Layer 10 of a small transformer language model trained on English Wikipedia (15 layers, counted from 0, width 64).
A neuron adds its activation times its output weights to the MLP's output. To switch it off is to set its activation to zero at one token and run the rest of the model.

Output weights of the MLP neurons that the questions are about. A number n stands for (n - 500) times 0.001.
n5: 808 442 629 564 606 561 788 450 706 545 535 573 240 581 378 481 557 523 671 585 343 658 326 450 349 613 574 428 245 629 429 676 296 460 680 488 659 485 343 296 530 319 302 715 576 669 529 518 618 485 796 388 641 514 448 221 322 584 510 519 607 681 278 535
n22: 756 614 464 599 572 465 408 562 652 750 423 713 337 520 443 648 458 552 448 403 646 524 523 677 251 526 621 503 465 541 650 497 491 491 534 660 514 409 496 451 481 462 524 519 684 576 477 744 515 570 791 394 381 146 267 643 553 451 716 712 684 580 667 524
n29: 400 299 806 415 470 570 590 540 530 504 409 637 509 595 647 382 510 748 511 368 410 609 285 395 367 664 409 465 469 108 333 601 219 594 566 446 273 401 504 364 540 686 471 658 450 586 622 605 334 660 410 627 292 698 701 517 424 466 467 392 527 500 454 284
n41: 537 607 489 593 733 606 556 546 608 462 730 361 457 370 518 764 607 262 207 635 449 840 377 476 546 453 441 650 579 258 761 469 336 549 527 688 434 398 652 432 556 566 485 557 557 616 619 479 496 496 205 423 648 532 557 461 337 550 656 549 580 407 424 519
n49: 225 473 678 412 509 668 518 574 354 415 815 472 279 518 654 611 574 629 650 252 841 775 480 665 494 517 398 461 558 544 585 640 757 405 452 376 645 526 396 451 397 232 312 634 480 444 307 503 256 404 177 418 593 500 676 722 558 406 434 550 286 495 701 418
n78: 567 560 466 647 582 690 492 476 536 762 331 638 519 644 279 686 543 649 509 607 553 363 494 400 529 719 607 716 495 348 745 620 477 564 700 528 603 521 772 611 663 685 450 419 692 629 524 456 584 433 351 307 606 341 245 794 625 557 592 560 836 585 690 668
n104: 580 454 483 441 730 525 576 546 590 664 533 365 468 542 390 555 694 466 529 449 467 636 444 503 671 674 321 504 521 443 439 467 156 560 306 710 547 320 450 869 487 363 564 671 419 753 519 417 468 365 319 571 583 323 406 499 463 442 434 287 657 463 561 481
n109: 464 346 697 598 534 638 699 578 753 418 501 332 344 372 381 483 454 267 360 615 590 430 222 407 762 726 474 429 461 258 429 481 624 474 568 648 312 783 586 581 645 410 460 596 588 724 234 499 438 415 547 470 689 401 508 625 518 537 375 261 251 444 464 426
n112: 464 804 628 555 716 647 327 366 502 573 555 224 625 626 571 333 553 477 441 599 418 526 512 621 410 539 240 750 588 284 336 497 273 764 652 501 553 415 588 290 626 526 536 656 745 363 270 369 320 392 429 412 546 449 601 662 569 301 574 266 614 437 441 694
n129: 259 344 601 557 357 369 452 553 607 556 667 624 528 702 341 243 551 320 888 453 523 551 675 715 371 559 720 531 548 536 565 687 747 561 400 677 771 539 305 507 649 447 247 429 522 345 488 623 525 383 619 393 309 634 575 441 506 390 443 594 407 481 531 594
n152: 342 317 447 503 579 489 645 717 441 524 579 632 432 226 535 409 548 396 396 622 325 403 472 552 298 254 307 711 499 539 368 718 278 569 513 247 540 307 681 255 416 587 516 214 621 338 415 631 303 566 540 506 426 408 437 437 551 355 600 780 626 445 232 475
n156: 522 533 163 446 983 461 457 629 324 462 439 289 439 542 503 600 509 513 663 445 660 487 620 560 610 545 379 357 439 727 426 622 865 608 479 459 644 532 430 713 324 623 330 499 304 514 212 479 535 379 499 655 304 336 667 659 341 376 351 417 481 599 555 470
n169: 398 575 539 358 596 604 344 371 557 634 629 662 523 409 403 625 680 478 571 721 535 651 570 472 386 416 573 681 613 228 400 583 508 587 622 506 553 440 490 597 690 577 400 254 553 337 474 428 599 450 516 338 321 691 785 746 513 453 517 289 529 410 787 474
n177: 440 634 582 422 170 588 755 543 536 662 635 677 304 709 403 408 753 466 417 316 640 521 661 268 321 264 458 376 390 553 567 332 533 364 565 863 348 466 597 231 552 508 700 538 555 497 393 636 593 653 845 311 543 427 777 476 633 616 582 551 479 461 292 585
n183: 705 538 237 467 668 222 508 558 542 498 385 360 581 548 674 556 544 438 728 456 530 347 490 515 445 507 407 375 537 784 589 547 408 559 527 641 443 483 382 353 480 546 730 393 492 488 338 692 598 396 542 513 468 623 199 731 475 633 335 346 580 727 536 467
n184: 574 450 457 536 400 246 469 659 527 458 348 572 478 541 456 529 489 626 520 390 546 511 612 593 479 581 477 562 508 747 454 329 284 369 514 427 421 406 353 522 723 473 434 564 617 442 456 406 612 530 909 536 335 408 449 454 644 596 757 737 768 671 311 690

Each question names a token from some text and the token that comes next. It shows the activations a of the neurons there, in the order above. A number n stands for (n - 500) times 0.023.

Then comes g, the gradient of the next token's log-probability with respect to the MLP's output, scaled to length 1. A neuron's effect is roughly proportional to its activation times (output weights . g). A number n stands for (n - 500) times 0.00086.

" his", then " f"
a: 554 496 468 516 506 510 310 549 499 505 466 504 345 499 509 361
g: 562 329 267 619 711 557 674 533 473 571 709 537 435 348 609 492 476 255 388 452 490 459 515 360 192 511 208 332 529 328 428 536 683 585 562 847 220 762 614 566 472 388 648 486 393 577 397 484 615 480 339 123 665 546 594 403 610 527 399 428 376 279 585 370
Which neuron, switched off, raises the next token's probability most? n104

"ill", then " Co"
a: 505 479 489 523 500 496 501 472 513 498 499 513 507 531 505 634
g: 580 450 258 651 706 360 763 224 371 554 486 552 565 452 415 523 544 592 370 331 552 477 587 639 391 312 364 449 551 590 434 606 422 355 690 485 798 489 757 342 224 575 536 559 494 453 450 561 403 319 515 764 224 543 410 586 669 382 708 206 343 484 380 217
Switching off which neuron hurts the next token most? n109

"ase", then " is"
a: 509 516 468 501 526 493 507 469 516 492 499 520 503 495 495 492
g: 616 630 609 366 154 440 326 490 536 475 362 579 78 521 680 552 709 598 688 342 438 473 379 773 657 660 407 483 358 509 520 441 718 496 336 474 499 400 353 441 380 502 775 607 460 513 604 529 566 557 363 480 603 347 584 316 261 726 602 583 856 518 368 596
Switching off which neuron hurts the next token most? n109

" pro", then "f"
a: 518 506 514 490 498 498 504 511 488 616 491 498 509 494 489 508
g: 624 485 331 657 587 506 554 829 680 409 533 547 295 585 578 440 402 332 412 355 841 767 710 306 656 548 515 650 339 459 506 385 576 430 564 747 403 476 372 790 381 302 653 387 473 402 839 606 405 339 613 519 555 635 426 293 660 625 534 460 653 440 543 318
Switching off which neuron hurts the next token most? n112

"gan", then " his"
a: 519 497 511 502 478 572 499 500 573 498 483 507 454 464 489 502
g: 543 601 649 616 404 357 355 367 586 374 836 680 624 656 624 357 581 518 493 474 804 631 808 617 352 518 288 552 510 579 410 405 352 349 500 486 681 441 407 533 398 754 428 258 425 414 629 649 345 739 440 290 401 204 434 559 635 304 717 650 624 599 515 437
Switching off which neuron hurts the next token most? n112

"m", then "un"
a: 433 501 482 502 571 508 490 495 499 500 499 506 479 476 500 479
g: 629 867 815 618 410 582 313 481 427 309 588 399 219 531 585 312 401 730 376 542 434 538 477 467 503 710 476 514 253 518 612 315 698 477 417 657 679 501 694 468 322 588 685 651 367 623 393 340 410 444 606 514 410 329 379 601 702 326 344 455 481 388 189 623
Switching off which neuron hurts the next token most? n169

"v", then "en"
a: 510 475 478 491 458 483 562 493 453 480 510 517 458 500 492 481
g: 502 620 713 271 538 333 580 616 325 354 655 565 445 529 431 298 685 710 528 595 330 552 522 250 333 371 549 869 693 805 577 513 575 495 424 393 536 583 399 543 333 263 485 734 632 337 240 454 643 493 536 393 663 453 184 320 626 598 546 516 625 568 359 466
Which two neurons, each switched off alone, lower its probability most, in order? n169, n29

" s", then "uch"
a: 506 493 494 481 532 494 498 511 505 514 494 500 364 515 496 486
g: 479 631 445 493 253 716 476 621 640 397 528 443 552 628 507 327 463 649 599 611 521 421 659 288 463 862 444 563 272 823 501 337 209 388 713 403 427 607 516 414 657 723 608 494 279 698 408 644 433 655 475 563 440 649 598 198 638 501 518 354 631 562 228 426
Which neuron, switched off, raises the next token's probability most? n49

" they", then " had"
a: 448 538 488 490 473 508 506 497 498 505 345 515 255 471 507 422
g: 521 460 172 703 622 511 812 568 322 660 596 369 478 231 417 259 429 403 410 650 488 415 285 213 459 447 412 867 548 437 605 424 661 574 513 398 529 496 724 315 695 578 567 625 480 479 718 319 581 452 597 581 498 484 669 471 648 749 372 680 410 443 634 347
Which neuron, switched off, raises the next token's probability most? n152

" and", then " H"
a: 491 476 480 497 501 502 454 499 497 502 493 522 400 488 501 528
g: 641 490 506 527 594 428 746 584 875 398 523 588 443 636 604 554 593 647 506 580 171 641 346 510 316 334 423 801 453 355 613 438 484 360 660 536 617 268 611 645 206 439 682 349 459 491 502 568 717 195 423 526 373 423 685 806 497 393 458 676 644 538 460 546
Which neuron, switched off, raises the next token's probability most? n169

" j", then "ust"
a: 491 510 486 514 500 483 488 486 521 479 504 554 577 507 507 499
g: 560 696 473 520 382 665 608 855 498 331 555 475 544 452 715 492 646 608 354 692 491 862 602 448 380 517 603 643 511 605 371 536 479 657 509 334 278 542 424 523 561 288 744 726 327 486 243 498 694 554 494 298 286 675 407 437 494 399 257 225 409 576 570 307
Switching off which neuron hurts the next token most? n169

"in", then "ish"
a: 381 516 509 518 500 482 499 492 493 475 471 497 501 510 505 532
g: 113 347 543 672 532 653 366 581 508 319 510 706 525 596 978 530 607 338 525 653 160 402 326 589 541 707 437 377 584 505 460 174 395 413 616 747 543 312 575 583 540 528 524 497 574 421 646 569 457 319 454 462 419 501 446 397 446 297 295 595 487 307 559 456
Switching off which neuron hurts the next token most? n5

"8", then ","
a: 503 535 507 693 494 507 504 632 507 492 487 560 474 497 489 503
g: 721 576 422 607 504 296 744 373 348 309 449 456 379 478 542 412 676 641 411 644 455 543 668 655 607 759 293 586 555 598 724 653 524 490 489 704 407 655 195 542 573 691 759 450 550 597 521 477 285 707 272 377 307 223 666 275 630 433 620 479 597 580 353 414
Switching off which neuron hurts the next token most? n41

"en", then " New"
a: 528 588 495 493 514 500 499 519 506 489 499 499 478 524 520 676
g: 266 423 204 647 496 432 569 725 698 616 730 379 181 527 441 497 426 496 143 452 621 388 593 544 561 264 485 406 350 554 444 658 551 581 501 538 465 487 578 444 426 698 536 449 485 464 565 501 684 349 602 566 160 530 356 790 674 465 550 484 301 361 285 194
Switching off which neuron hurts the next token most? n22

"is", then " where"
a: 541 522 501 476 472 516 445 461 502 510 502 491 492 521 486 552
g: 281 569 345 534 414 688 382 520 753 547 319 297 362 296 403 565 582 221 553 605 601 278 701 590 461 480 621 267 402 512 555 751 882 641 418 633 513 597 496 722 491 137 411 645 451 281 450 393 492 476 484 467 444 437 458 356 730 475 396 609 476 710 363 436
Which neuron, switched off, raises the next token's probability most? n109

"ed", then "uc"
a: 505 510 496 402 499 493 501 489 512 504 475 497 496 503 505 505
g: 533 540 480 287 491 490 479 393 172 366 432 529 458 687 365 345 474 404 550 566 565 306 713 597 664 303 540 583 396 561 388 286 287 707 431 348 138 608 456 331 739 726 292 607 566 473 400 347 344 724 544 548 661 315 573 288 547 528 513 290 517 541 802 533
Switching off which neuron hurts the next token most? n41

"o", then " Re"
a: 519 498 490 502 496 495 497 490 508 499 511 481 493 524 517 502
g: 583 495 457 478 496 609 349 437 591 721 356 482 380 468 513 506 371 479 454 505 511 528 431 645 510 267 592 765 716 626 288 733 564 365 465 539 466 362 609 574 345 554 309 846 417 436 584 186 498 289 481 742 161 484 348 485 567 566 700 282 259 641 217 398
Which neuron, switched off, raises the next token's probability most? n177

" He", then " work"
a: 493 500 500 585 486 506 505 508 499 506 336 511 464 516 506 492
g: 819 718 317 586 544 370 292 78 510 443 576 494 592 275 575 410 381 388 516 622 344 743 781 307 412 496 581 505 803 320 365 497 447 632 611 505 604 442 491 325 459 625 508 662 637 548 573 360 665 725 269 354 429 444 510 536 578 435 682 368 495 480 485 275
Switching off which neuron hurts the next token most? n41

"un", then "eral"
a: 501 478 492 501 497 496 496 499 501 488 505 515 505 502 502 508
g: 521 368 441 569 503 689 245 480 99 510 581 338 771 422 653 305 488 599 617 437 486 417 874 558 868 202 645 454 257 587 397 434 413 321 445 522 376 621 578 543 579 715 478 479 597 409 388 724 573 666 594 682 415 428 583 337 560 446 557 446 638 387 538 553
Which two neurons, each switched off alone, lower its probability most, in order? n22, n156

"ic", then "er"
a: 548 494 497 505 459 500 694 445 505 502 500 457 472 509 486 501
g: 569 292 465 739 527 152 301 745 548 347 596 454 509 157 288 581 412 497 515 591 600 415 586 324 507 484 457 319 253 535 719 648 621 690 196 487 584 468 640 551 499 497 601 618 781 734 465 556 496 558 434 499 550 430 458 537 485 488 515 507 696 116 602 669
Switching off which neuron hurts the next token most? n104

"f", then "ield"
a: 699 565 547 512 348 594 502 487 544 499 503 634 499 491 535 476
g: 391 495 559 698 507 329 595 357 562 636 474 666 292 413 644 737 554 331 391 538 444 654 531 494 564 398 328 512 334 275 418 493 304 800 471 571 548 373 413 489 462 536 332 680 215 453 600 423 469 330 638 704 453 568 720 185 363 636 308 366 505 927 624 465
Switching off which neuron hurts the next token most? n5

" Count", then "ry"
a: 498 526 498 501 523 232 468 517 501 527 502 502 499 518 532 493
g: 506 471 297 625 453 325 584 556 530 455 419 537 625 786 639 659 444 345 377 455 606 319 388 492 686 325 311 604 520 399 571 469 404 845 168 446 628 245 503 673 487 650 517 436 479 315 431 449 275 642 742 596 156 626 436 536 453 648 327 497 695 416 732 375
Which neuron, switched off, raises the next token's probability most? n49

"ack", then " when"
a: 517 664 522 284 494 492 506 502 575 759 444 491 527 478 494 509
g: 192 465 413 414 537 630 457 674 575 506 459 498 837 648 665 747 281 324 368 395 538 493 300 721 489 339 534 252 488 382 621 669 580 290 783 549 776 747 395 486 499 569 526 427 572 344 554 482 494 641 663 443 611 402 393 321 514 457 604 373 764 682 663 369
Which two neurons, each switched off alone, lower its probability most, in order? n22, n129

" as", then " a"
a: 506 505 508 498 490 512 527 507 495 507 498 501 485 484 476 498
g: 478 457 437 389 364 857 305 335 370 211 755 617 456 501 446 549 681 436 482 512 689 661 732 456 484 550 552 263 471 454 401 530 499 480 789 500 387 745 581 732 761 243 500 511 354 499 428 402 708 731 439 668 311 405 686 379 542 477 573 300 689 398 462 540
Switching off which neuron hurts the next token most? n183

" L", then "l"
a: 478 488 487 525 491 488 490 491 516 521 509 499 517 530 483 484
g: 402 616 473 515 521 284 467 799 682 462 625 607 241 589 275 453 518 393 867 299 457 573 652 418 418 435 519 716 327 497 575 784 505 656 600 517 644 439 546 525 434 501 305 491 373 540 495 204 501 333 425 391 281 617 537 734 182 637 473 611 624 265 571 351
Switching off which neuron hurts the next token most? n129

" m", then "od"
a: 512 508 469 489 493 502 504 514 514 517 515 504 480 533 502 485
g: 671 374 379 341 799 591 335 653 368 445 475 471 308 407 469 539 866 576 361 549 285 251 342 520 333 550 557 428 434 352 536 446 299 542 530 390 170 384 587 318 428 598 414 378 551 451 218 260 708 617 393 682 567 568 538 639 328 574 574 578 816 489 406 508
Switching off which neuron hurts the next token most? n152

"id", then "a"
a: 547 500 500 524 483 500 383 506 513 508 502 493 509 517 163 434
g: 523 434 425 745 534 768 629 344 763 572 458 388 552 305 131 560 547 485 418 549 298 432 392 574 543 426 486 663 445 372 573 500 589 496 655 598 451 623 695 615 647 348 281 593 506 506 664 615 557 537 295 303 542 289 778 225 745 248 523 557 713 375 323 398
Switching off which neuron hurts the next token most? n183

"or", then "id"
a: 513 467 300 507 537 422 507 501 797 488 496 479 519 504 500 475
g: 350 641 517 463 506 508 451 650 336 623 755 431 538 613 512 349 751 218 260 563 491 410 498 677 462 589 618 346 654 460 442 357 392 663 510 383 383 344 615 665 753 770 628 826 404 687 268 790 533 479 410 549 582 510 615 460 349 337 616 657 282 615 324 600
Switching off which neuron hurts the next token most? n112

"v", then "ans"
a: 506 474 486 475 479 485 516 490 471 472 500 528 502 502 539 496
g: 593 388 597 484 685 395 425 725 627 578 488 480 540 293 325 586 792 489 226 484 616 581 521 344 391 416 617 253 382 598 735 322 675 605 518 428 787 461 436 554 584 576 547 215 503 306 422 481 663 614 485 498 370 621 583 533 709 649 517 319 455 33 574 348
Switching off which neuron hurts the next token most? n112

" y", then "oun"
a: 514 499 460 502 482 510 498 485 507 523 512 497 504 535 501 493
g: 788 529 533 566 719 612 372 652 459 416 526 505 432 406 656 426 359 279 600 578 555 367 394 776 538 427 588 731 344 228 464 726 341 622 314 435 435 473 252 449 460 323 452 410 689 419 386 216 321 704 525 716 314 481 360 508 358 773 733 445 594 631 588 405
Which neuron, switched off, raises the next token's probability most? n177

" years", then " o"
a: 508 500 460 567 461 417 499 571 504 531 514 501 439 520 504 513
g: 608 754 867 680 552 521 607 394 309 669 541 332 297 717 561 129 570 564 271 564 595 570 601 573 498 629 455 270 595 479 462 547 441 764 532 591 353 620 478 394 486 480 576 643 294 604 572 642 244 211 430 495 412 659 600 427 359 513 438 203 411 359 519 517
Switching off which neuron hurts the next token most? n78

" H", then "end"
a: 481 496 468 502 500 474 494 480 514 514 499 519 479 528 510 484
g: 551 418 552 393 552 150 404 682 737 464 436 487 405 720 782 379 421 387 621 437 554 644 513 295 430 532 698 607 488 702 532 400 645 435 620 738 392 334 296 550 390 301 147 282 416 416 414 255 439 557 569 487 633 325 533 714 443 337 312 591 329 631 402 379
Switching off which neuron hurts the next token most? n78

"ast", then "ian"
a: 503 504 502 495 507 548 505 504 513 476 491 452 488 520 501 501
g: 221 526 473 90 552 393 417 402 665 734 595 565 379 442 509 325 485 445 557 406 458 502 521 554 614 452 425 312 576 324 721 624 640 682 479 253 588 293 445 600 332 552 640 614 816 589 470 514 400 347 550 395 522 750 311 664 574 614 620 587 610 396 165 734
Which neuron, switched off, raises the next token's probability most? n129

"ell", then " as"
a: 512 493 480 406 478 488 498 545 530 526 805 508 500 296 434 314
g: 497 444 583 379 570 742 290 471 641 602 321 453 254 680 615 475 753 594 631 416 226 332 426 431 342 568 451 545 471 321 433 353 286 564 666 666 355 705 626 327 416 420 548 417 918 482 515 819 463 467 393 487 731 365 694 587 458 438 589 599 634 358 361 361
Switching off which neuron hurts the next token most? n152

" g", then "ame"
a: 506 555 482 523 586 520 448 482 513 526 505 514 486 518 496 494
g: 474 241 465 673 492 408 357 591 410 442 629 554 720 383 379 704 372 695 402 458 431 417 425 588 770 145 457 532 477 563 508 515 480 425 375 584 751 358 244 520 703 467 386 435 730 405 386 467 365 348 407 306 625 172 677 275 543 397 505 509 701 538 814 605
Switching off which neuron hurts the next token most? n49

" three", then " m"
a: 501 509 474 482 503 475 498 329 512 503 513 525 509 468 523 566
g: 379 568 396 483 786 576 285 350 566 655 556 435 312 613 680 853 518 597 131 477 576 404 309 518 320 344 490 662 535 703 325 606 512 458 288 545 274 651 776 619 519 637 501 611 452 487 345 611 589 336 465 312 688 487 540 555 418 679 604 521 241 318 612 527
Which neuron, switched off, raises the next token's probability most? n109

"on", then " to"
a: 497 480 523 953 495 497 504 426 495 491 825 491 507 495 515 486
g: 643 425 287 791 527 490 325 695 582 537 481 374 661 577 624 576 439 594 724 513 393 468 617 273 429 634 644 522 679 316 723 565 817 234 622 378 285 794 372 565 740 416 357 543 663 625 369 571 664 655 615 411 475 449 528 457 560 622 681 284 437 449 727 429
Which neuron, switched off, raises the next token's probability most? n152

" c", then "amp"
a: 481 504 482 504 500 484 506 496 507 519 493 491 505 503 504 501
g: 719 390 311 563 522 389 579 216 731 305 458 438 599 596 206 612 544 276 317 553 497 319 435 363 590 77 484 417 547 493 558 698 455 550 538 537 353 542 320 355 490 183 583 360 533 409 609 376 613 529 488 564 610 403 563 484 475 415 761 786 318 749 452 405
Switching off which neuron hurts the next token most? n29

" s", then "on"
a: 504 528 495 500 494 491 512 500 498 514 488 497 380 509 502 476
g: 438 784 505 399 578 596 513 470 224 388 533 615 315 649 321 648 405 612 419 501 467 482 472 761 391 445 357 476 712 319 650 458 552 405 555 442 627 441 687 567 525 563 665 633 520 215 497 473 482 918 395 569 251 594 472 753 681 643 601 731 680 495 768 686
Switching off which neuron hurts the next token most? n22

"an", then " of"
a: 524 504 482 487 502 499 499 574 505 501 512 507 495 515 504 480
g: 444 573 415 486 410 344 301 841 382 364 432 605 339 943 467 317 569 383 358 241 618 413 649 478 448 330 749 447 322 486 701 531 510 321 421 471 693 442 475 527 374 519 636 573 600 506 427 649 295 449 590 764 690 555 384 351 241 683 353 394 594 479 350 465
Which neuron, switched off, raises the next token's probability most? n109